Layer 3 of a small transformer language model trained on English Wikipedia (12 layers, counted from 0, width 96).
A neuron adds its activation times its output weights to the MLP's output. To switch it off is to set its activation to zero at one token and run the rest of the model.
A neuron's activation on a vector x is SiLU(weights . x + bias), where the dot is the dot product.

Input weights of the MLP neurons that the questions are about. A number n stands for (n - 500) times 0.0013.
n1 (bias -0.173): 575,510,571,582,426,434,436,507,496,433,548,478,526,615,568,523,586,492,442,485,509,400,564,535,474,457,521,552,585,457,441,558,340,497,503,542,505,585,480,633,546,618,512,608,396,539,399,448,474,532,535,534,724,589,473,420,372,420,569,489,604,452,592,553,527,249,525,579,566,343,373,474,467,573,460,586,393,484,404,474,380,738,420,547,354,632,477,623,518,433,530,482,473,556,565,541
n25 (bias -0.349): 551,556,559,465,355,559,426,425,319,706,527,486,538,550,427,240,351,432,461,345,358,558,404,412,519,417,601,612,574,517,206,327,626,387,625,466,559,371,484,664,567,450,589,350,601,518,595,674,724,349,491,470,606,694,394,492,450,472,429,439,345,567,500,300,758,435,442,504,292,447,587,595,534,429,601,316,601,180,678,569,623,583,641,666,345,525,402,522,553,517,514,408,508,486,344,357
n40 (bias -0.141): 267,584,490,520,463,560,339,682,423,323,566,551,407,565,456,549,352,492,351,292,760,342,273,395,540,586,420,552,679,694,508,552,390,516,613,504,646,427,645,579,439,566,215,459,299,625,594,733,657,663,545,582,642,563,654,628,278,322,531,488,429,244,791,370,402,563,440,472,537,486,507,492,519,299,513,470,481,398,593,469,609,597,416,290,333,584,349,523,524,396,574,544,561,641,595,376
n136 (bias -0.256): 232,698,675,564,596,421,508,488,492,569,526,631,700,513,404,766,589,405,401,560,540,727,631,222,422,382,632,404,712,580,744,380,179,525,505,369,385,492,423,781,611,696,568,466,455,470,420,720,156,336,472,394,590,232,496,515,500,702,645,476,738,472,666,531,305,505,860,461,755,264,505,243,599,635,372,312,831,505,615,456,635,514,321,504,500,844,605,439,551,337,491,466,455,448,651,572
n164 (bias -0.053): 487,507,545,473,405,561,485,577,459,504,498,523,468,568,425,507,488,611,419,387,509,409,467,476,496,452,388,495,485,532,518,436,536,454,579,470,632,599,469,346,484,557,465,463,490,496,574,522,420,387,512,416,570,511,672,503,481,604,418,397,394,527,551,447,442,474,540,535,298,521,524,550,393,428,335,517,429,500,541,743,689,361,490,498,696,530,448,415,441,485,507,487,443,601,522,653
n202 (bias -0.336): 406,482,406,267,575,471,689,520,308,244,492,711,534,217,653,465,113,410,791,617,617,474,539,412,275,372,557,587,504,344,538,520,348,308,478,754,419,489,758,633,576,447,322,452,566,350,619,432,549,478,424,486,795,599,572,379,811,504,520,477,552,814,103,644,595,699,566,309,457,428,566,380,545,718,272,310,391,509,370,537,405,623,458,604,409,474,631,653,628,463,526,579,414,670,414,432
n234 (bias -0.174): 431,611,629,467,565,425,454,463,578,629,702,865,576,652,491,538,519,640,507,254,428,428,389,609,337,386,347,634,469,554,330,538,525,388,349,488,427,433,404,538,417,448,537,528,556,341,558,527,560,571,562,402,599,486,692,425,491,347,354,405,534,746,460,424,635,582,489,803,381,573,669,236,400,632,396,544,635,279,514,504,684,301,497,589,422,386,616,658,383,640,478,492,348,543,247,702
n245 (bias -0.246): 362,575,624,693,437,404,466,356,671,579,504,443,657,400,519,606,151,540,595,519,741,629,431,480,476,610,345,508,525,448,538,558,407,309,394,434,441,678,456,482,496,568,519,704,308,373,662,577,460,592,503,719,508,496,486,406,802,670,417,521,303,635,216,699,465,619,628,430,358,534,691,676,476,451,343,595,341,471,601,394,592,641,547,156,473,306,697,627,728,413,546,364,453,518,518,556
n285 (bias -0.407): 462,761,478,589,727,354,824,505,465,353,358,671,770,448,594,505,552,516,500,581,325,505,224,243,210,819,576,617,792,534,550,610,628,653,552,538,306,621,167,429,564,491,494,735,571,629,530,542,467,596,398,383,570,653,458,178,547,102,500,538,358,484,664,386,896,641,352,614,571,302,495,570,589,500,382,454,643,317,534,801,312,558,173,544,520,640,331,699,654,495,429,581,416,592,835,140
n300 (bias -0.113): 381,468,642,456,517,389,609,677,620,482,538,466,646,573,400,522,447,510,170,528,503,506,385,408,662,604,535,453,418,436,291,544,369,432,481,350,565,688,531,485,396,485,640,628,609,433,546,497,299,478,552,424,500,423,630,629,562,494,523,360,475,594,478,546,517,484,430,446,428,613,525,500,383,349,423,489,456,424,339,650,408,431,541,401,575,512,228,614,451,338,644,530,691,652,414,556
n324 (bias -0.202): 297,546,721,363,553,637,500,532,535,408,508,376,825,579,455,636,592,509,623,375,611,347,421,328,257,434,450,567,678,656,461,693,495,361,214,234,495,244,472,454,352,404,456,645,423,364,718,542,261,620,628,552,417,373,751,371,500,76,496,543,303,454,368,443,338,638,549,902,536,578,514,576,602,298,438,366,563,552,591,344,653,542,341,530,343,235,630,528,636,697,536,672,623,653,437,374
n366 (bias -0.389): 637,856,346,504,547,527,288,449,427,281,767,695,287,430,704,433,10,651,422,514,518,628,157,462,571,435,373,725,400,673,352,702,577,450,576,585,541,468,475,439,491,290,593,461,510,554,569,270,284,323,451,569,786,234,448,578,613,422,653,296,402,558,302,710,440,602,505,169,416,377,325,490,950,680,544,462,467,475,754,599,540,127,537,410,542,565,329,418,612,526,430,475,448,460,637,676
n383 (bias -0.370): 773,460,503,612,670,285,538,359,379,605,525,354,369,176,542,575,400,573,565,698,493,488,370,602,476,496,330,678,435,515,652,427,653,462,484,274,428,397,321,630,383,551,687,421,781,500,553,374,482,334,503,329,481,566,285,651,647,701,366,422,283,480,553,591,521,577,293,571,504,500,437,533,604,374,590,415,449,418,519,763,540,537,757,266,601,538,443,428,593,671,566,517,252,504,372,658

Output weights of the MLP neurons that the questions are about. A number n stands for (n - 500) times 0.00065.
n1: 502,574,502,465,679,515,545,509,568,484,540,548,464,468,386,472,354,476,529,587,475,466,396,466,449,583,504,516,418,512,456,480,525,401,464,438,476,494,429,346,554,496,550,559,500,401,590,500,569,440,491,477,456,490,494,520,603,529,424,589,489,480,482,485,597,546,452,488,657,566,581,517,525,469,669,399,613,443,587,416,480,388,627,402,578,408,459,463,507,519,500,505,600,504,453,447
n25: 463,521,563,487,601,439,335,533,444,446,511,465,463,526,571,619,477,394,521,420,503,749,483,527,591,419,503,449,719,288,552,500,386,466,531,594,424,475,446,486,544,404,512,200,590,438,391,593,576,478,577,272,628,569,435,622,442,490,286,565,400,544,559,433,584,497,582,526,552,359,560,506,631,539,687,395,532,371,354,490,529,553,676,556,494,570,402,523,445,463,439,684,439,533,500,561
n40: 587,327,449,481,440,344,642,437,586,633,507,376,658,514,483,529,522,464,739,694,363,606,610,456,494,441,539,330,331,431,473,511,572,451,259,559,469,656,524,564,638,535,574,452,565,378,478,319,500,388,461,607,483,327,322,288,663,647,536,533,493,773,273,559,510,493,613,490,528,435,440,481,514,660,442,532,605,350,355,720,561,367,668,716,538,398,629,484,470,426,455,436,522,309,362,627
n136: 496,358,349,453,514,525,471,298,512,618,748,664,699,249,606,475,500,179,469,356,548,667,527,629,470,551,473,550,560,472,614,571,360,442,500,731,313,525,466,541,678,590,778,486,246,504,669,661,465,399,669,316,386,487,335,701,541,532,473,365,569,524,500,414,362,504,451,276,513,534,424,558,649,694,833,412,559,518,516,241,566,527,535,366,580,629,369,497,493,93,457,423,480,503,708,354
n164: 578,450,439,488,617,371,546,504,476,560,422,451,522,347,509,519,607,434,490,559,488,643,345,459,423,476,574,356,464,505,569,462,449,515,374,552,459,512,621,603,442,441,488,564,363,415,398,498,592,598,556,557,443,552,430,549,545,464,462,474,585,421,606,524,473,479,465,431,615,530,485,490,614,630,545,511,533,516,424,294,392,632,542,533,323,574,575,514,618,435,536,515,581,482,571,412
n202: 286,618,580,255,425,364,639,713,340,529,368,521,496,486,491,217,149,288,689,623,516,602,260,752,398,448,367,614,361,557,482,610,405,808,308,621,663,485,618,385,767,607,352,238,207,375,594,759,491,751,413,432,477,377,482,414,669,802,462,478,444,504,401,483,804,408,754,304,589,621,479,426,393,692,386,316,684,413,738,832,575,350,510,618,376,414,415,713,552,365,630,340,485,520,479,536
n234: 365,356,587,684,490,444,443,230,356,500,425,975,349,656,507,479,590,542,490,672,604,443,395,572,413,628,632,322,512,465,507,574,704,561,613,518,622,516,549,569,449,756,424,396,702,390,306,359,608,390,418,504,568,576,530,564,548,521,535,673,400,336,459,362,426,348,735,324,513,483,301,573,456,467,625,729,305,639,580,491,565,403,427,562,394,486,510,483,297,620,219,611,516,460,472,433
n245: 587,442,615,679,608,441,497,491,489,169,580,428,548,345,660,529,545,474,494,465,652,413,494,478,375,619,595,430,397,537,510,443,144,360,469,470,683,333,472,419,441,730,468,278,671,645,597,436,650,457,561,565,580,345,274,649,564,468,396,570,603,855,606,562,524,394,577,448,452,623,624,477,442,288,645,536,493,434,541,504,546,468,436,414,427,415,390,431,642,686,578,474,522,392,395,401
n285: 433,388,439,397,693,416,603,555,505,192,255,597,577,438,757,221,613,648,351,547,504,525,525,475,462,817,657,629,753,475,386,577,116,613,618,576,437,495,383,363,352,553,553,452,692,237,490,360,452,317,492,542,425,480,495,281,601,331,316,536,706,560,960,420,652,590,555,392,608,645,646,500,274,546,353,516,373,141,711,603,322,660,273,558,547,473,343,479,779,489,597,665,343,646,810,245
n300: 759,356,425,489,550,376,492,539,270,495,656,533,559,544,384,508,625,382,427,468,453,526,530,353,452,396,523,448,390,470,458,415,713,585,610,467,487,415,595,539,565,662,629,436,328,434,464,628,554,612,442,474,402,451,389,415,435,452,733,494,519,482,597,314,429,605,379,451,328,513,574,660,579,426,545,510,389,538,549,630,696,428,517,572,430,576,634,593,445,510,562,385,372,449,497,652
n324: 512,504,674,421,417,371,345,552,474,497,504,350,556,724,566,470,721,745,745,373,539,471,360,677,567,438,588,401,408,637,521,341,494,528,533,325,857,587,569,549,500,585,441,634,453,390,361,483,377,421,408,446,507,680,511,490,426,547,530,559,441,510,364,127,535,551,626,384,284,734,655,441,422,479,455,412,436,578,326,421,455,403,313,470,416,527,651,406,491,818,669,453,644,375,459,539
n366: 520,706,372,619,534,768,443,558,653,416,477,626,504,570,566,641,352,834,604,173,517,492,500,270,622,452,444,538,388,393,353,439,744,455,574,592,769,530,505,702,558,262,711,466,559,487,538,278,63,710,524,377,652,240,368,603,703,589,734,137,337,559,495,513,477,392,607,205,368,578,247,455,604,559,418,447,495,776,416,809,737,319,224,390,509,435,393,317,444,675,496,364,624,324,665,595
n383: 782,394,544,616,596,367,542,284,470,483,402,237,310,297,517,594,401,737,467,366,445,656,558,600,648,490,430,539,369,550,714,476,477,357,369,314,577,548,536,578,421,524,559,473,696,438,628,500,560,479,459,468,387,518,331,386,564,607,282,483,417,630,432,534,493,647,542,591,496,371,487,804,824,371,625,479,602,644,434,469,702,492,617,327,562,472,463,441,341,591,409,500,422,510,318,591

Each question names a token from some text and the token that comes next. It shows the vector x that enters the MLP there. A number n stands for (n - 500) times 0.0088.

Then comes g, the gradient of the next token's log-probability with respect to the MLP's output, scaled to length 1. A neuron's effect is roughly proportional to its activation times (output weights . g). A number n stands for (n - 500) times 0.00087.

"\n\n", then "Z"
x: 479,642,457,487,624,463,417,457,371,505,550,761,388,653,335,429,614,404,551,516,436,501,452,636,405,516,613,524,324,400,572,430,902,614,421,553,487,506,478,473,463,688,528,479,557,338,341,531,561,645,482,625,499,477,505,364,591,585,554,435,467,519,593,488,543,502,532,574,416,525,380,371,405,350,578,757,443,421,483,330,496,402,458,528,411,359,688,497,323,583,439,593,343,464,447,541
g: 372,611,420,481,472,439,506,577,195,555,359,510,652,320,455,736,299,687,514,505,505,409,418,643,605,300,440,430,452,445,549,454,597,468,411,392,782,491,363,597,544,424,595,465,600,632,454,627,430,456,402,398,668,442,338,542,506,361,681,711,482,438,446,397,569,685,487,538,592,397,635,546,549,465,449,343,629,677,536,340,695,564,752,569,409,396,448,512,225,373,371,469,581,592,649,501
Which two neurons, each switched off alone, lower its probability most, in order? n285, n234

"-k", then "ick"
x: 418,298,362,606,642,542,365,464,439,435,609,389,440,468,508,442,578,356,501,497,559,634,740,559,567,508,571,368,289,431,431,532,569,683,608,718,642,242,431,493,585,509,439,205,513,671,526,515,608,568,449,492,375,503,333,638,505,428,579,628,476,491,421,628,467,491,457,455,508,536,570,526,444,458,699,613,491,601,355,332,542,472,301,612,542,393,568,601,519,444,480,448,561,510,489,420
g: 480,422,543,550,567,603,248,338,509,660,455,242,399,594,479,629,589,417,410,565,471,669,501,368,440,453,529,611,289,457,453,639,537,673,631,415,604,427,332,500,512,532,701,552,479,589,305,501,436,587,497,510,584,699,516,438,412,270,393,582,598,592,319,384,435,447,687,607,499,688,518,445,586,94,518,332,537,598,506,586,623,243,548,482,498,580,647,357,717,447,466,622,559,477,437,528
Switching off which neuron hurts the next token most? n202

"ol", then " Le"
x: 397,343,304,513,549,435,483,433,566,521,599,534,543,453,482,362,550,465,497,503,568,660,392,523,443,499,466,481,450,430,546,408,659,481,856,492,585,485,657,496,309,667,559,670,239,568,593,597,520,431,441,452,220,617,558,594,611,485,459,604,535,655,514,421,455,590,425,188,389,641,485,565,475,555,704,498,539,510,373,246,388,474,462,530,557,467,481,534,405,474,435,476,557,343,681,462
g: 751,654,286,607,479,619,681,443,485,427,534,367,544,589,621,484,577,479,458,570,592,94,398,533,418,473,544,540,451,466,497,637,508,579,469,341,532,531,321,578,703,470,451,658,484,357,607,371,766,459,601,783,636,303,411,305,552,611,374,464,511,529,481,566,434,456,642,558,535,691,262,454,543,520,232,411,508,418,489,412,378,432,343,385,548,514,603,464,568,636,557,582,472,536,431,372
Switching off which neuron hurts the next token most? n25

"0", then "; —; "
x: 650,632,555,610,534,468,355,399,440,432,669,373,358,581,530,518,561,552,400,689,575,511,584,515,473,601,513,626,544,389,522,470,544,619,612,447,660,487,562,479,503,483,529,522,403,361,679,411,406,581,476,648,428,424,469,570,522,464,549,559,436,321,519,556,497,300,488,366,400,499,546,488,394,477,734,479,570,778,599,323,199,634,409,501,482,214,370,390,498,543,406,636,581,477,590,290
g: 454,714,432,636,614,416,469,422,458,439,363,446,643,522,623,675,539,318,407,779,511,472,484,476,461,470,542,492,474,477,558,360,521,693,447,504,123,253,491,593,451,475,400,682,464,485,436,567,312,692,542,725,588,354,742,375,559,638,684,456,603,641,596,545,563,523,493,485,295,327,394,665,371,392,622,351,610,568,483,529,620,584,577,471,312,502,497,473,358,433,557,490,507,361,326,476
Which neuron, switched off, raises the next token's probability most? n324

"ivision", then ":"
x: 485,464,330,512,606,492,488,575,492,500,612,561,432,664,589,476,668,534,490,597,476,444,670,476,524,378,355,656,196,452,516,484,710,547,533,439,676,281,442,393,410,623,616,515,324,436,510,443,476,472,320,534,256,509,495,561,433,569,452,584,553,598,558,634,316,639,385,531,328,506,373,509,505,384,606,502,557,717,438,371,439,658,356,438,535,656,686,553,544,536,567,369,443,367,513,505
g: 365,583,567,534,575,407,288,613,614,413,641,376,477,730,505,474,519,616,504,486,342,604,549,562,650,423,711,587,409,341,524,354,405,654,508,506,677,502,612,497,537,569,511,510,577,462,485,638,764,531,442,444,409,534,503,437,144,423,648,310,538,320,661,612,404,419,279,568,333,354,556,439,152,646,464,431,494,321,465,677,566,627,466,366,639,413,432,426,592,440,516,539,608,606,504,542
Which neuron, switched off, raises the next token's probability most? n383

" people.", then "\n\n"
x: 332,488,317,500,532,502,379,507,318,475,547,701,406,842,478,514,676,469,511,480,569,370,548,531,505,425,447,458,387,496,575,352,860,656,532,424,470,507,538,466,667,455,349,517,506,521,548,442,570,599,626,678,382,432,470,474,517,418,521,552,497,441,569,393,493,561,540,522,244,617,553,340,472,363,446,695,442,444,417,306,533,555,489,520,502,499,485,464,315,680,425,433,576,578,473,546
g: 515,369,459,499,409,568,511,587,579,593,543,781,293,711,419,361,373,549,428,603,440,598,914,460,592,629,396,267,437,621,687,434,516,584,479,563,389,437,464,425,490,681,301,510,503,447,538,483,420,571,357,407,347,540,530,709,541,572,561,407,456,372,526,528,182,290,457,242,382,422,466,555,475,562,529,614,529,481,379,629,417,601,703,496,544,605,603,418,721,541,484,535,417,525,497,420
Switching off which neuron hurts the next token most? n234

", an", then " arts"
x: 445,428,655,536,440,591,251,454,480,470,518,577,336,520,585,481,633,476,584,432,519,530,559,427,591,497,508,327,576,358,495,423,670,616,723,622,696,427,347,516,570,680,512,443,541,241,436,637,483,390,465,476,601,442,425,509,517,535,552,739,432,474,583,550,524,536,386,340,444,490,508,473,511,392,619,721,303,638,393,358,395,413,348,550,604,441,505,362,529,703,427,470,572,346,464,589
g: 494,426,364,415,507,657,530,577,393,447,484,611,609,398,608,473,670,766,401,452,621,254,709,598,246,561,754,191,443,643,318,516,546,459,611,462,622,450,551,413,512,472,447,535,449,477,504,744,641,265,489,778,511,537,422,362,460,480,509,503,333,352,430,487,710,478,530,565,464,495,464,438,347,605,537,431,478,563,500,488,480,481,453,556,652,696,691,349,383,557,476,337,346,457,632,414
Switching off which neuron hurts the next token most? n25

"ource", then " Education"
x: 478,398,392,588,646,355,601,444,491,388,604,558,508,682,575,447,671,391,407,510,561,329,624,463,712,430,602,272,333,472,461,499,610,723,444,515,646,325,674,355,302,756,456,484,454,455,441,409,601,416,429,488,429,526,461,535,452,503,355,567,701,539,522,542,484,587,417,359,544,486,527,467,482,361,619,437,422,542,304,636,486,545,512,374,594,483,446,568,423,564,652,396,630,471,578,484
g: 495,535,493,437,705,267,566,480,593,447,506,583,407,259,617,363,262,709,463,585,465,413,340,680,428,662,525,427,714,352,321,443,451,444,460,680,401,342,428,567,517,506,495,595,534,521,543,710,673,600,732,329,563,486,282,326,517,546,473,489,502,431,395,487,315,363,536,570,485,712,501,443,468,622,466,674,468,578,407,632,383,589,517,578,597,144,570,529,566,590,583,352,487,593,534,578
Which neuron, switched off, raises the next token's probability most? n300

"3", then "; "
x: 397,481,450,647,719,352,493,429,566,483,609,452,486,528,483,516,577,527,383,498,563,437,585,467,471,525,562,478,422,416,550,249,528,534,711,495,869,567,531,374,355,679,727,398,401,423,543,580,505,523,425,722,440,366,498,591,573,593,641,470,472,420,571,534,409,460,473,223,621,468,465,436,414,386,642,408,584,724,377,473,468,450,274,541,499,465,498,359,459,535,496,501,690,395,526,389
g: 796,728,249,542,350,490,657,615,581,624,362,382,535,520,509,597,598,573,591,443,540,484,614,542,408,356,487,498,526,494,481,718,468,693,381,514,592,488,390,481,411,497,410,579,488,584,719,362,372,500,756,501,572,631,390,376,621,330,253,447,527,372,582,372,493,768,475,534,346,296,464,373,535,592,222,511,434,456,534,617,445,444,488,349,391,532,442,569,556,404,440,507,466,388,715,670
Which neuron, switched off, raises the next token's probability most? n136

"021", then ", he"
x: 401,568,408,455,626,509,662,464,474,492,596,386,484,735,485,598,725,643,519,486,436,523,695,336,493,369,573,294,420,391,477,526,572,614,525,541,731,515,617,603,401,697,573,538,450,476,585,402,574,570,431,506,430,450,570,480,475,459,460,495,486,477,525,563,313,545,395,493,503,552,503,490,532,282,155,513,510,400,374,412,389,449,363,630,553,259,460,358,403,651,419,462,816,432,622,541
g: 591,609,260,462,576,378,768,632,620,343,492,666,646,497,545,614,417,526,484,353,493,635,367,544,505,307,653,412,371,563,366,484,478,406,568,753,503,406,536,322,441,357,423,575,574,424,482,678,305,363,655,655,505,557,532,473,640,389,600,643,373,524,525,295,570,499,496,513,534,394,331,547,402,613,836,564,323,334,376,532,485,738,528,328,428,492,506,336,506,661,470,532,470,488,435,594
Switching off which neuron hurts the next token most? n324

" with a", then " Ful"
x: 391,472,525,557,465,450,346,468,361,374,820,541,444,651,444,424,653,447,629,484,578,563,505,384,485,428,510,264,406,480,499,383,748,623,686,411,664,353,411,522,467,581,581,427,566,244,502,545,523,502,398,536,584,527,487,493,595,431,536,633,486,403,529,594,665,514,544,456,540,572,533,369,485,539,531,619,372,598,300,276,438,470,459,543,508,359,517,483,552,795,419,513,482,483,402,500
g: 657,533,260,525,503,380,624,533,340,500,391,555,600,285,532,765,262,492,818,420,543,467,580,524,391,405,483,647,370,444,745,732,544,520,319,256,338,597,564,450,650,634,556,496,536,428,518,377,457,483,647,541,543,486,529,455,436,675,669,484,533,564,676,363,582,441,422,590,491,609,463,466,625,242,409,369,476,464,494,556,409,581,681,379,521,359,325,397,544,463,593,463,462,630,332,533
Which neuron, switched off, raises the next token's probability most? n234

" medals", then " in the "
x: 651,496,389,530,361,520,490,644,618,481,628,600,482,676,596,498,811,490,643,472,637,428,564,317,559,262,457,284,288,489,385,447,652,628,583,356,606,298,469,317,447,590,456,556,462,379,476,443,462,370,533,687,475,538,535,410,513,594,419,530,562,619,463,572,417,637,475,378,418,422,515,501,372,518,504,720,370,416,413,591,534,523,454,407,480,524,525,356,502,574,441,547,667,452,584,436
g: 524,372,318,352,452,287,365,410,619,407,614,542,432,462,502,308,522,514,492,674,275,692,455,616,467,435,543,502,795,470,537,373,529,643,531,329,645,345,380,551,499,431,417,559,399,522,724,449,464,656,650,864,551,431,485,716,555,663,473,526,536,576,479,580,590,336,470,415,605,435,452,624,261,576,591,497,450,578,490,526,461,495,591,556,423,465,614,409,564,680,602,334,463,313,376,270
Switching off which neuron hurts the next token most? n164

" appeared", then " for the"
x: 505,573,618,513,516,538,234,430,648,455,609,543,543,692,487,371,707,496,523,484,479,670,519,482,399,345,550,275,357,403,590,379,604,732,580,385,567,445,464,420,466,606,617,464,593,431,495,329,583,449,503,683,512,359,493,581,653,552,435,633,594,607,516,662,456,613,359,522,379,481,473,237,383,531,282,621,370,418,498,466,404,544,386,480,505,482,587,436,588,671,440,428,520,603,430,367
g: 516,465,317,376,668,454,517,585,360,463,430,495,582,629,726,406,444,283,488,339,378,467,387,282,477,534,518,465,378,304,250,491,645,583,490,337,501,694,466,524,307,610,520,418,404,570,570,535,515,424,680,529,486,434,579,291,275,739,444,663,449,442,398,604,565,456,319,825,480,521,615,468,421,605,581,486,621,535,524,587,431,533,572,441,603,717,648,666,601,390,500,669,504,338,610,568
Switching off which neuron hurts the next token most? n366

": L", then "ig"
x: 429,556,397,486,477,615,447,424,441,439,477,454,373,525,513,528,602,553,445,616,513,513,622,378,384,587,492,339,351,320,558,240,729,615,847,637,524,512,352,454,316,532,596,513,541,572,480,539,549,647,502,593,318,497,569,595,602,367,634,625,550,314,607,541,605,579,447,367,461,528,449,527,593,563,568,529,460,628,281,99,470,460,542,517,544,363,545,536,331,485,574,501,524,442,536,468
g: 624,374,429,460,330,566,272,421,673,343,450,554,539,456,533,577,479,476,597,627,546,726,589,407,557,587,489,505,342,342,521,491,651,527,316,434,625,659,591,392,514,628,735,606,348,410,608,417,546,424,499,435,417,600,557,204,396,479,484,391,510,499,595,531,620,492,489,534,209,591,552,542,439,659,450,505,649,480,356,450,454,444,631,673,522,710,428,484,436,616,371,793,578,378,374,177
Which neuron, switched off, raises the next token's probability most? n40

"itter", then " gender"
x: 515,343,385,587,473,463,341,540,438,467,612,478,510,504,421,399,744,442,570,642,640,461,385,433,389,447,582,268,364,460,429,492,677,779,538,524,781,391,638,421,467,571,404,432,158,622,501,502,657,387,522,542,446,575,471,653,597,467,457,583,597,504,485,485,395,460,438,518,580,539,491,353,468,330,675,461,499,514,512,466,586,366,353,573,526,553,551,482,673,476,623,470,470,446,628,331
g: 228,502,562,574,691,493,508,363,480,422,709,434,372,498,447,433,488,546,662,576,620,498,281,528,229,579,484,400,682,413,509,522,446,522,640,629,435,335,662,374,308,475,529,706,440,437,487,391,459,484,513,668,630,598,364,472,495,745,488,557,548,318,339,633,331,375,483,643,436,522,451,583,495,593,441,459,676,637,406,470,330,757,566,475,348,413,573,435,588,742,499,350,669,492,332,573
Which neuron, switched off, raises the next token's probability most? n40

" institutions", then " including the"
x: 635,514,343,444,470,611,504,521,516,491,501,652,552,625,586,421,783,559,654,503,644,348,468,330,529,394,492,316,263,496,463,398,744,661,456,561,693,348,488,441,346,500,480,590,487,419,543,413,698,489,357,575,332,625,410,426,511,529,367,592,556,451,535,658,363,608,446,215,364,421,556,500,369,475,571,806,452,459,512,496,566,571,369,457,439,513,543,464,542,517,443,474,524,468,478,561
g: 603,532,505,444,346,540,574,575,584,510,565,427,498,361,506,448,577,458,587,574,450,542,379,473,700,489,580,515,528,546,699,396,470,615,697,619,418,634,568,699,409,339,427,527,576,393,389,508,232,494,452,834,226,528,567,212,496,543,606,573,457,668,308,703,449,431,385,703,598,285,325,596,316,607,302,577,465,506,473,414,496,532,458,504,446,629,375,708,290,550,461,539,451,386,473,570
Switching off which neuron hurts the next token most? n245

" later", then " projects"
x: 338,397,498,600,416,475,265,401,579,373,447,449,463,804,521,612,623,504,542,511,500,668,436,470,391,319,547,410,349,395,552,334,718,710,489,528,477,451,508,614,416,516,521,737,596,472,440,438,610,458,428,541,595,429,543,608,619,364,551,633,578,543,539,489,495,500,480,379,555,427,436,371,578,480,635,456,372,638,559,476,529,545,232,519,576,279,521,399,601,616,551,424,571,422,447,548
g: 547,685,627,357,821,489,560,695,688,491,500,596,567,222,473,422,597,482,392,437,469,248,542,391,510,755,675,567,335,807,410,495,579,508,299,636,438,524,527,491,567,588,294,442,557,471,736,538,498,400,439,462,495,471,558,482,549,418,382,620,650,490,426,492,475,584,592,301,380,485,345,574,535,407,497,453,286,497,504,481,503,415,603,491,391,416,592,538,498,663,596,345,523,389,213,550
Switching off which neuron hurts the next token most? n25

"burg", then ","
x: 507,410,349,455,599,480,533,453,475,381,348,361,595,726,422,449,653,466,578,504,682,481,606,485,513,416,538,356,384,374,503,358,809,462,583,595,617,477,607,392,391,523,564,578,261,526,481,514,611,365,451,559,466,564,593,549,597,469,533,516,454,524,498,354,462,713,546,278,362,665,516,582,345,376,713,508,338,619,324,592,437,377,394,567,602,521,574,435,409,595,653,500,605,475,422,472
g: 273,597,543,576,451,480,583,488,631,498,501,534,467,776,580,582,507,474,573,637,495,502,751,381,422,552,402,562,454,432,386,421,601,627,510,404,464,678,598,211,469,460,510,505,734,577,542,414,609,530,324,427,418,460,538,442,406,469,381,445,435,254,441,517,438,591,690,288,421,501,808,392,414,409,382,557,752,518,300,710,384,516,313,585,642,471,543,427,419,254,426,524,606,661,589,557
Which neuron, switched off, raises the next token's probability most? n164

"any", then " has"
x: 511,357,292,572,553,490,601,413,324,447,575,485,506,599,601,445,977,581,426,518,691,567,542,313,555,458,444,490,437,559,443,285,503,707,466,552,748,400,554,396,538,457,551,645,190,423,421,561,592,541,532,587,528,521,405,524,622,506,442,518,532,429,499,437,501,494,496,375,530,511,372,447,467,396,680,595,603,543,425,507,540,378,442,472,636,342,573,379,571,482,576,377,635,486,458,413
g: 675,507,350,558,263,584,588,428,495,549,424,639,495,638,387,420,491,561,497,484,458,497,226,561,490,601,422,406,378,528,486,733,648,376,452,590,670,572,559,504,568,524,599,672,437,440,667,449,658,373,445,742,648,490,494,557,452,547,395,531,423,601,580,530,546,322,415,369,426,302,396,619,470,410,482,656,441,677,515,925,341,447,299,492,475,574,422,482,492,549,584,479,424,211,461,282
Switching off which neuron hurts the next token most? n25

" at the", then " Bob"
x: 527,377,469,540,560,495,307,515,470,435,461,486,508,445,455,456,675,543,616,439,458,473,548,379,420,387,585,295,398,550,489,470,759,593,580,399,723,530,391,473,384,646,578,505,566,406,364,364,647,548,579,594,575,506,634,362,512,534,483,604,500,527,574,438,566,565,530,420,456,666,475,412,547,502,586,585,353,611,326,308,507,447,364,477,374,359,516,480,491,863,446,481,463,398,488,606
g: 618,442,513,492,635,433,324,549,541,445,423,460,409,243,419,607,455,400,555,649,574,369,542,601,601,317,493,607,576,389,501,566,583,548,698,221,443,683,301,451,414,410,481,429,348,542,472,597,614,450,552,575,424,458,514,306,233,386,733,372,696,721,386,476,540,421,669,528,476,492,557,564,607,441,313,396,662,573,545,362,422,487,672,484,756,529,406,524,748,502,697,438,585,503,495,339
Which neuron, switched off, raises the next token's probability most? n234

" arts", then " high school"
x: 690,464,381,355,384,518,363,511,461,462,536,470,487,623,550,391,765,461,580,568,561,350,561,396,476,416,681,370,387,606,413,414,733,660,626,580,724,361,441,405,495,621,516,492,393,389,542,553,673,414,490,475,342,537,453,516,457,529,467,674,581,457,358,639,286,544,419,320,496,410,522,446,517,459,712,789,521,501,494,458,580,552,289,402,545,405,518,444,551,500,470,377,606,440,536,594
g: 480,405,457,581,722,715,467,508,512,514,343,343,486,483,487,605,281,824,556,573,581,524,378,587,529,319,569,428,368,408,599,464,570,576,476,240,717,573,548,554,471,466,716,572,421,516,552,544,520,224,584,570,511,523,430,420,290,660,563,491,508,288,586,400,424,423,714,638,458,530,627,618,591,624,455,320,461,401,425,440,417,320,568,483,585,340,768,341,574,511,579,437,547,520,405,285
Which neuron, switched off, raises the next token's probability most? n324

"ick", then " attempts"
x: 450,357,316,482,537,335,488,507,482,407,537,462,553,573,545,484,662,548,398,643,630,671,499,479,367,327,659,342,331,343,450,448,574,745,617,578,691,370,589,587,436,461,468,487,167,565,465,637,629,512,429,604,444,399,560,603,609,549,485,681,510,584,508,301,511,503,327,530,561,603,407,491,433,282,562,435,521,506,393,402,469,404,471,507,644,479,496,580,684,490,616,473,457,565,539,430
g: 639,514,605,546,554,422,454,344,631,638,575,474,414,461,428,519,454,580,419,529,580,414,350,348,374,637,518,622,348,484,428,609,560,448,408,395,672,554,481,496,679,661,544,568,338,252,476,383,519,437,411,716,699,616,437,421,604,572,404,788,630,402,386,704,419,440,237,486,449,420,454,388,432,507,359,374,453,462,452,802,561,488,534,503,396,358,676,624,459,714,696,403,680,315,478,409
Switching off which neuron hurts the next token most? n40